Layer 5 of a small transformer language model trained on English Wikipedia (10 layers, counted from 0, width 128).
A neuron adds its activation times its output weights to the MLP's output. To switch it off is to set its activation to zero at one token and run the rest of the model.

Output weights of the MLP neurons that the questions are about. A number n stands for n times 0.0019.
n6: 1 -19 -27 -10 -21 8 -2 17 57 -17 -20 -9 19 78 -21 -15 -6 56 -31 8 52 -25 -38 -36 -32 53 -20 -5 -43 -39 -63 -12 5 -14 -25 -61 28 -14 -39 63 17 -27 48 -28 28 16 -29 4 -12 -3 31 55 9 33 -8 24 -8 6 -25 -53 34 -24 -19 9 30 23 -22 41 9 9 -25 14 22 7 2 -5 29 42 -54 27 -41 -4 0 1 22 -7 -19 -19 15 6 16 6 48 -26 -6 -12 -38 15 -31 -70 -29 0 -23 17 4 16 50 -24 -1 -5 17 1 -2 27 26 -19 -39 -56 5 4 25 -23 26 65 -17 19 48 -27
n14: 5 -12 -16 21 -34 -13 -43 -7 11 4 -42 -31 41 -17 6 -31 -7 6 -1 -4 -15 -6 26 30 14 -40 -18 -21 -12 30 -46 23 7 22 46 5 28 5 1 -13 3 -8 72 17 -33 -7 -12 -30 -5 21 17 -40 19 -31 -11 -16 6 15 -9 -70 -5 27 -17 39 3 6 32 1 -38 -17 8 35 59 6 16 16 29 -5 47 -39 32 -9 -33 11 24 -4 -4 7 -50 -18 33 -2 -56 -7 -25 -20 -15 -55 -29 44 36 5 31 34 14 32 -8 12 -26 6 -26 -21 -65 -51 11 26 33 36 -26 43 -40 10 43 -19 2 13 -23 -7
n21: 38 -3 43 12 9 11 42 -11 32 16 -34 -21 26 30 66 -21 -3 -26 51 -27 -46 -18 34 9 -7 15 -29 -11 1 8 24 7 9 8 19 -16 -13 -2 -4 35 5 -18 16 -31 2 7 22 -21 24 5 23 -33 -34 -28 14 -58 -31 8 -24 -26 -71 -1 48 -24 -41 -4 17 -33 -8 26 -1 12 -27 -43 20 -7 -49 -45 -52 -20 -10 62 -20 35 20 1 26 32 22 33 -31 14 3 -13 2 4 24 -30 -7 -75 12 -2 16 12 18 -32 40 9 31 56 42 -40 20 24 -15 1 16 36 -5 37 -36 45 30 -4 12 34 -11 -28
n27: 3 38 23 13 -25 -18 23 0 -5 26 -3 -20 -15 13 -3 -65 -8 -13 2 6 -96 14 31 -12 -1 -15 44 27 -25 -55 18 53 6 -72 69 -2 -20 -27 -14 -30 -27 3 -12 -1 -17 -56 -35 -13 19 -12 -39 -13 -6 -46 25 -24 -32 -51 1 18 5 16 11 17 66 -49 -4 -19 6 -24 -4 7 -22 14 -21 14 20 5 15 -68 -9 9 -11 21 9 40 -30 6 -6 -4 42 -32 -10 22 38 -39 32 42 -15 25 -11 6 -4 -35 -2 3 -10 -36 -12 -13 2 16 -11 -5 -34 -25 -37 5 36 -50 26 28 -36 33 -27 11 -29 -16
n31: 25 -22 9 34 63 18 56 -14 -3 30 -10 -50 -30 -3 -24 -23 5 31 -24 36 20 -25 -1 -22 36 -30 5 38 5 -1 -26 -1 -9 41 4 -89 2 15 35 11 25 12 -10 -27 -20 43 6 -37 18 4 21 17 30 -13 7 9 -30 3 46 35 -1 -26 15 4 -26 22 -20 17 -10 -7 -24 -4 -88 3 27 55 0 -7 -23 -41 17 -43 -23 17 -45 -27 11 -13 -7 -8 34 -10 -33 -41 -34 -41 -35 -5 31 -12 -40 -5 12 50 36 -39 -26 -30 -8 -32 5 15 19 -2 -54 -28 -26 -4 -2 -28 -1 -50 -16 -19 33 12 -46 63
n52: 32 33 -1 -11 -2 -1 -15 30 -23 8 15 3 -26 8 41 57 87 23 -40 55 -47 8 11 50 -22 21 53 -10 1 -77 34 6 -4 51 -6 35 -14 -5 -12 -22 -34 3 -42 -7 -65 -23 17 39 -3 15 -3 4 -9 -28 45 21 38 -13 -10 -4 -69 -25 4 15 16 -47 6 -23 -41 -34 13 -15 -3 -16 37 12 -25 37 -6 -38 15 24 67 18 -52 20 -19 20 -42 -4 -9 -33 -13 -2 -26 44 15 -36 -10 39 2 18 -10 25 14 -40 -1 -8 -47 -6 -9 -25 -14 46 4 -5 19 8 -15 62 24 22 -3 -6 5 14 5 13
n71: -26 5 -20 -29 21 -7 -49 5 4 12 -18 5 4 -7 -26 -15 14 -7 21 -46 25 20 22 -7 58 -32 19 -42 72 -14 -35 33 28 46 16 5 -18 -16 -12 -31 -31 14 -54 16 40 16 10 -1 -13 14 23 4 27 20 4 17 -6 23 -32 18 -28 28 44 -32 13 26 -24 9 0 -3 -49 7 22 -36 -39 -5 -9 -20 -24 -10 -7 32 -8 23 45 47 18 30 -17 -10 43 69 24 13 3 16 57 13 15 41 -17 -48 -25 -7 21 19 -5 17 25 21 -25 -36 -25 -16 0 10 -8 -66 -33 -53 38 20 34 -28 38 1 30 -14
n87: 17 15 53 64 -18 2 15 -2 -24 10 -12 50 32 18 -2 3 -6 -38 44 -9 -4 -34 16 29 31 -23 -1 48 -17 -15 67 11 14 -3 -8 -20 17 -24 -20 39 8 -22 8 -34 7 16 -31 -35 27 21 -32 20 -15 -31 33 -3 41 -32 -33 -26 10 23 33 18 35 25 -23 11 6 17 69 23 -4 9 -19 -26 3 -39 -3 -34 -12 -9 20 27 -9 -30 -10 25 6 -30 -18 20 23 -40 -43 -38 -12 -10 -52 -40 -44 7 25 -6 9 18 -6 -2 -25 22 -16 -10 -23 25 0 21 21 38 14 14 17 3 22 21 -13 54 18 0
n99: -20 -12 3 23 14 -14 -2 3 5 -38 -14 22 -5 14 20 19 -32 -53 -6 16 18 -29 -33 -27 31 3 -18 6 -44 -18 -1 4 -17 27 -27 6 3 -15 -29 50 0 5 -2 48 28 3 9 27 2 6 32 7 -21 -56 39 -2 0 -15 6 6 -23 -18 -13 -24 7 10 -21 -17 -4 28 -28 -33 22 -22 12 31 -20 0 0 -32 -37 48 34 20 0 -20 2 -8 -5 -12 -31 -24 20 -29 87 -2 -53 -9 82 -3 41 20 28 -17 -23 -58 44 29 47 -22 -28 5 -35 -23 -3 -11 -13 52 -1 32 14 -14 -4 35 -5 14 1 -6
n104: -19 18 1 -14 19 47 -14 -20 26 -54 39 17 -23 25 15 -30 -9 -30 20 -4 34 -26 39 1 -20 46 14 6 -32 -22 -40 -27 14 -20 29 -13 38 -13 -21 56 -13 15 -14 -7 29 -20 7 33 -6 28 18 -19 -1 -20 -56 20 3 7 6 4 -3 13 -5 -14 4 31 24 -39 -13 35 -7 14 10 -41 6 20 -3 -19 3 -6 -2 12 -10 -10 34 -36 30 50 -33 -36 -20 -54 -3 -28 -2 11 -15 -11 27 -2 -22 24 18 -24 11 20 22 -10 19 -1 -16 17 -12 -26 -25 -33 -7 23 -19 13 58 -14 -24 1 -17 49 -4 8
n107: 16 -5 -2 42 -19 51 11 5 49 -9 57 24 -16 48 12 20 -35 14 20 -5 -5 48 -5 2 -23 -28 -4 16 33 8 31 24 -8 38 27 29 -26 -16 -13 -40 -45 44 -12 -9 8 -21 -13 -41 18 -8 -33 15 29 24 18 10 -17 20 -18 -2 -6 36 17 35 19 35 -25 -9 9 49 10 -26 32 45 41 -15 -24 8 10 43 0 36 -21 -47 18 -15 -1 22 -24 28 -29 22 -21 22 26 -8 -8 -35 -9 25 -59 -7 47 40 27 -62 31 -3 -50 -16 17 23 25 4 -9 -47 2 0 17 -45 -18 -35 -19 -21 0 -18 50 -34
n119: 26 -25 -24 7 36 19 -13 46 26 -8 -38 26 -39 -7 22 40 -7 35 39 24 -30 -8 40 41 19 -9 14 -8 22 20 26 6 -17 -23 9 -1 31 -29 50 -14 52 -20 2 -44 0 37 4 -41 39 -52 24 -7 27 5 -1 -43 25 -20 -11 47 -4 -4 6 27 8 -10 7 31 -8 -21 27 -23 -36 -20 2 4 -1 -49 -3 41 -10 -12 -42 -32 9 16 -14 -10 -35 -8 31 18 34 7 0 -8 10 -17 -19 4 9 -29 -8 2 58 -25 16 21 -37 -18 14 -26 -21 25 52 11 -18 -3 -52 -5 -18 18 41 -19 -24 40 -13 -13

Each question names a token from some text and the token that comes next. It shows the activations a of the neurons there, in the order above. A number n stands for n times 0.025.

Then comes g, the gradient of the next token's log-probability with respect to the MLP's output, scaled to length 1. A neuron's effect is roughly proportional to its activation times (output weights . g). A number n stands for n times 0.0045.

"icy", then " conditions"
a: 4 2 -5 1 -1 -3 -5 -20 0 -5 0 0
g: 11 3 8 23 -12 -23 37 -9 16 14 24 3 -8 9 -19 -10 -3 10 19 28 -3 6 13 -11 4 12 -37 23 -10 -24 -62 22 33 0 6 2 5 17 -9 -4 -3 -16 -21 -16 -27 18 40 -4 -4 12 -33 -30 -12 -2 1 3 -13 1 26 -10 30 -33 -6 -3 -10 -1 23 -8 7 -3 30 17 -13 -14 0 -7 -2 -12 -1 0 19 18 -3 3 -10 3 -27 -10 -16 50 3 5 -12 5 -27 51 31 -29 23 -11 -25 -43 29 -12 39 -10 12 26 22 23 -18 3 10 36 -5 -1 -3 37 -5 24 -22 -11 -1 6 -13 20 -11 33
Which neuron, switched off, raises the next token's probability most? n21

"le", then "ague"
a: 5 6 -4 4 4 0 5 -34 -1 -1 -5 -1
g: 34 -3 0 16 25 49 5 10 -14 4 11 -17 2 18 16 16 2 8 0 -1 13 22 4 -6 11 -56 10 -22 -10 15 19 28 4 -1 23 3 -10 -22 8 -34 16 -2 7 -6 -5 -2 -30 20 11 -6 -2 -21 -22 2 14 -3 9 11 -22 38 27 17 -3 5 20 -22 -44 -11 13 26 -11 4 6 -13 -2 18 -4 -6 -45 -23 8 -3 -4 -20 12 -23 58 -12 -12 12 -11 -39 -1 13 5 15 -12 32 -3 -8 -16 -14 -12 1 -32 -4 -19 -6 9 25 -13 -4 15 -19 -5 16 33 -15 3 1 78 3 -25 12 -33 -16 0 0
Switching off which neuron hurts the next token most? n27

" |", then " 4"
a: 11 2 -2 0 10 5 6 -1 17 -2 3 -23
g: 3 32 66 -7 18 -4 36 3 -1 -17 52 -11 26 6 -4 -4 14 13 18 -44 -16 -11 -10 8 -13 -17 9 16 -3 1 -21 -5 10 -13 -4 -16 2 -5 -15 -6 14 2 48 -8 1 31 2 32 -8 16 10 -3 40 21 -16 15 33 -22 4 -12 -5 -22 -25 -25 -44 17 -11 11 -4 24 16 -9 1 34 -2 6 -9 16 18 7 3 -17 -10 12 -27 -17 -13 -1 24 -6 -15 -18 -2 -12 -19 -24 -23 -15 -3 -29 -15 -28 5 2 -6 -13 -19 -37 -16 -8 -5 49 18 -12 2 22 39 23 -9 25 42 -7 -7 -3 1 -1 -11 -10
Which neuron, switched off, raises the next token's probability most? n71

" Netherlands", then " Ant"
a: -16 -3 -16 2 -5 4 -9 5 19 -5 5 0
g: 11 12 20 -9 -28 -32 -18 -15 -26 6 -26 -2 -3 -27 18 -18 1 12 -23 -13 -19 -5 5 6 9 17 0 -23 12 16 10 25 -32 -10 -10 32 -15 -20 2 -38 30 -8 -19 -6 -8 -12 2 -24 -8 -23 -24 5 -3 -27 6 7 -38 43 14 0 -3 40 51 22 21 -37 26 -6 10 8 -13 4 -24 -34 -13 -22 15 -22 -7 -19 -23 33 -7 6 -7 -2 -4 7 -11 7 -13 10 -21 26 -27 34 26 -6 23 15 12 34 -54 0 11 -15 -35 -24 13 -25 -4 30 9 13 -2 6 -15 -14 8 -23 11 -12 -13 -19 -1 -11 5 6
Switching off which neuron hurts the next token most? n6

" west", then "ward"
a: -3 0 0 11 2 -32 -1 3 0 -3 12 -2
g: -16 -9 2 6 -7 -8 8 6 -19 19 -8 14 -21 -20 -9 0 15 11 2 14 13 -16 -7 20 17 -24 5 -6 0 -24 28 -16 -16 -5 -1 32 6 10 -27 34 -8 14 -32 -13 23 26 12 -14 15 2 26 10 -50 -44 6 -27 -31 6 -44 -7 -10 -45 -26 2 18 30 -43 -26 -1 13 17 18 45 20 14 -12 13 -6 8 23 18 -10 -15 -11 2 1 -19 -3 -9 -8 -23 -27 13 8 3 19 -3 2 4 9 -36 20 -50 14 3 25 -6 -20 -1 -34 13 -20 -12 15 10 -25 25 -5 -19 -17 18 -10 -10 -4 21 -4 50 8
Which neuron, switched off, raises the next token's probability most? n52

" 15", then " c"
a: -40 9 0 14 -2 -5 1 -1 -1 -1 3 2
g: -13 23 -17 -6 -13 7 53 -13 -5 -7 -16 -23 2 19 3 25 -3 -11 -5 15 -14 2 3 -11 -3 -7 15 4 -22 -7 -33 -6 3 -33 32 5 10 27 25 -13 1 -23 -7 -6 -4 -29 -13 -12 -9 -10 9 11 -9 -20 -14 -21 -4 -37 28 4 -3 -35 21 2 2 6 31 25 -5 -9 -26 29 -18 -41 -32 3 -23 22 19 -15 -23 33 19 -18 6 17 -11 30 20 -21 3 5 8 25 -15 -7 -7 -15 -2 4 8 3 40 4 17 11 -28 -14 -6 14 6 -47 35 20 -19 -14 -22 -3 0 -39 62 46 -13 0 -5 -3 14 -6
Switching off which neuron hurts the next token most? n27

"v", then "old"
a: -1 0 -3 -4 -3 0 1 9 46 94 1 -11
g: 13 -8 -2 17 -13 1 -6 -21 0 4 7 -12 -7 -8 8 14 4 11 -1 -24 10 2 -8 33 -17 -4 -19 20 -3 -11 18 10 -32 19 -9 -10 13 12 -21 26 -2 -11 8 -13 -6 17 -19 25 16 6 23 -36 -23 11 -9 6 28 20 -5 19 19 -26 -12 46 24 -59 10 3 -32 10 24 -20 21 -27 11 -8 25 4 4 5 20 34 -9 -17 2 -34 51 -7 -6 35 -16 -6 -13 -1 2 -17 29 34 19 5 -19 -4 -47 -24 16 14 -34 19 4 28 -22 5 -6 -10 -3 -10 10 -11 -11 40 41 8 -4 -46 3 -8 12 25
Switching off which neuron hurts the next token most? n104

" |", then " 3"
a: 9 5 -2 0 8 10 -3 -1 21 -5 5 -30
g: -3 33 59 -18 29 -18 13 1 -10 -14 53 -18 26 8 -16 1 14 0 24 -53 -12 -8 -11 1 6 -18 4 27 -7 -3 -8 14 -2 -26 -4 -10 -7 -9 -25 -13 11 -2 55 -5 -9 38 4 21 -11 4 5 -12 37 29 -14 22 24 -34 -10 -7 6 -20 -6 -27 -47 19 -29 15 14 22 11 -2 6 29 -5 -1 -11 16 25 12 10 -10 -12 4 -10 -20 -20 10 22 -17 -3 -4 6 -15 -18 -21 -14 -21 9 -27 -17 -35 13 -13 -13 -12 -13 -18 -10 -10 -4 36 8 -15 -6 25 40 25 -9 10 36 -3 -6 0 -9 3 -5 1
Switching off which neuron hurts the next token most? n119

" States", then " and"
a: -11 1 7 -4 -2 2 -7 -7 16 -7 0 -2
g: -6 22 -14 4 46 -6 -34 18 -4 -14 25 3 8 -4 -24 19 12 -4 -3 -34 -5 2 6 24 -17 11 -16 -37 -19 5 17 -15 10 -35 23 -22 5 -15 -6 15 -7 -23 -8 2 24 38 -35 -3 -6 -18 4 49 12 -3 -15 15 -1 9 -1 13 -11 14 -25 -31 -4 -17 -5 5 -28 5 -14 -5 1 -13 7 9 9 1 11 14 40 -19 -12 -26 20 5 66 -1 -4 -9 -20 44 -36 7 -30 24 -14 -16 -7 40 -15 -14 33 18 -30 4 28 -21 -21 42 17 -8 29 5 3 -7 0 6 13 -21 -18 4 7 17 14 -2 1 5
Which neuron, switched off, raises the next token's probability most? n99

" |", then " 2015"
a: 6 10 -4 3 8 14 -3 12 0 -1 12 -17
g: -1 42 -5 -4 4 6 7 1 -7 -6 36 -11 1 13 9 3 5 -22 9 30 51 16 10 49 -8 -26 11 9 -3 -37 -18 -12 6 1 -18 2 -4 -6 -7 -13 -21 -12 42 0 -16 35 -56 39 10 13 -31 29 13 -3 11 23 -1 4 -19 5 -14 10 27 -40 8 24 30 22 10 -14 24 -21 60 21 7 23 33 -10 -8 -19 -5 -29 -8 -11 -4 -35 -19 4 2 -9 -30 -1 5 -8 2 -1 17 0 -17 -20 11 6 8 5 -10 -24 -21 7 6 4 5 13 -7 -26 3 -5 -1 -11 -11 -15 49 19 -11 -7 7 -13 -28 0
Switching off which neuron hurts the next token most? n119

" 2009", then "–10"
a: -25 4 -3 7 -2 -2 1 0 -2 -3 1 3
g: 13 -13 -7 3 -1 -41 -12 8 -6 7 48 12 0 -19 -9 -14 -7 -16 26 17 25 11 17 33 -10 12 2 -18 -2 3 -6 -20 -14 6 7 3 4 -18 10 -41 -13 22 -7 -3 23 36 -11 -20 1 -7 -10 9 -5 6 11 23 5 -8 -48 33 32 6 1 -15 8 18 -23 -3 -16 27 19 9 59 -10 30 5 -4 -24 8 -1 -20 10 -16 -19 -5 -7 21 21 -2 -18 2 4 -15 -34 30 37 13 18 6 14 -33 16 -44 -17 -27 -1 -1 22 -3 -32 -18 33 2 -20 11 -1 12 13 -1 33 -4 25 24 17 -35 26 -36 -4
Switching off which neuron hurts the next token most? n6

" Anders", then " Bj"
a: 4 0 -14 -3 0 7 8 -1 11 -1 0 6
g: 43 -21 -26 14 13 -2 -11 -19 5 13 1 27 -9 37 20 12 -4 11 -24 -6 -14 -3 4 30 -13 24 -6 -5 -19 4 -7 29 12 10 -10 -1 4 -5 -11 -32 28 6 -35 13 15 -27 39 -3 -18 -57 -13 -16 -27 6 -21 -10 -6 44 17 -11 -16 -5 41 1 -35 13 3 5 16 -6 12 -5 -8 -8 -16 -20 -35 -1 -30 3 -16 8 10 -6 -7 34 23 -4 14 -17 -13 -14 12 -22 30 2 -16 43 19 29 29 -18 -33 2 -12 -44 11 21 9 9 31 26 -13 19 -10 -4 -10 2 -8 6 -28 -24 9 2 -3 -1 -15 30
Which neuron, switched off, raises the next token's probability most? n21

" and", then " the"
a: 3 -34 0 4 -10 2 0 -14 0 -3 0 -30
g: -32 -28 -6 2 41 7 1 -16 -2 -4 10 17 0 32 20 9 4 -46 -20 -9 35 30 -13 5 15 -10 13 7 -2 -5 -19 23 -20 -20 6 13 -16 9 -9 32 -21 -20 -9 5 11 21 19 -8 -3 -18 -11 -3 -15 -40 -5 -1 15 4 -16 4 2 -40 -44 -18 -11 7 16 -8 2 7 -18 6 -27 -27 -2 10 -12 -6 22 28 8 -55 -26 -20 32 -16 -3 15 -24 -17 10 3 9 3 -15 19 -15 -8 -3 -9 -17 -18 -69 -27 2 15 -3 16 -21 5 8 -26 16 -9 6 -15 -11 2 -9 45 -24 -10 -4 22 25 0 -36 -26
Which two neurons, each switched off alone, lower its probability most, in order? n14, n87

" was", then " once"
a: -2 24 -1 2 0 -4 -7 0 -1 2 -1 2
g: -15 33 7 30 16 -4 11 -7 10 17 16 -12 -17 -6 -38 -21 21 3 9 -12 7 -16 -1 -24 -2 17 -3 -17 -8 -11 -46 70 46 -1 18 -4 1 2 -11 10 -8 -16 15 5 1 12 -3 24 24 22 -14 -16 20 -7 -11 41 -9 34 3 -25 14 19 -27 3 -19 -7 -30 -27 18 -10 -13 3 -21 -9 9 -12 4 -9 -19 -26 2 -33 -5 13 0 8 -30 5 41 -38 24 10 12 -15 -28 -35 -7 -19 -20 6 13 -26 -19 -7 31 -17 13 -8 15 -15 -24 7 -29 22 3 -10 -20 31 -1 43 16 -12 -16 -7 -2 -13 -17 10
Switching off which neuron hurts the next token most? n14

"de", then "en"
a: 0 -1 -2 5 -6 0 -2 6 5 61 1 23
g: -2 7 -2 5 -38 7 3 -18 35 -7 35 39 1 -19 25 -13 -19 12 -11 0 4 -9 -5 4 7 -16 4 14 24 -8 -22 26 12 17 1 -18 -16 25 -3 -6 16 27 -1 8 -11 -14 30 5 8 -2 -13 -22 -3 39 -17 10 8 -25 8 34 -8 -26 -46 2 4 -28 -42 14 1 -14 -20 21 -6 -36 11 13 10 25 11 40 16 23 -32 -3 -12 15 -11 8 12 -11 4 -3 18 7 2 -32 2 7 -2 9 -34 -20 -11 -13 11 -21 57 3 -12 13 22 11 -18 -14 4 8 -44 -9 21 -3 53 25 13 -3 -39 6 -26 -17
Switching off which neuron hurts the next token most? n104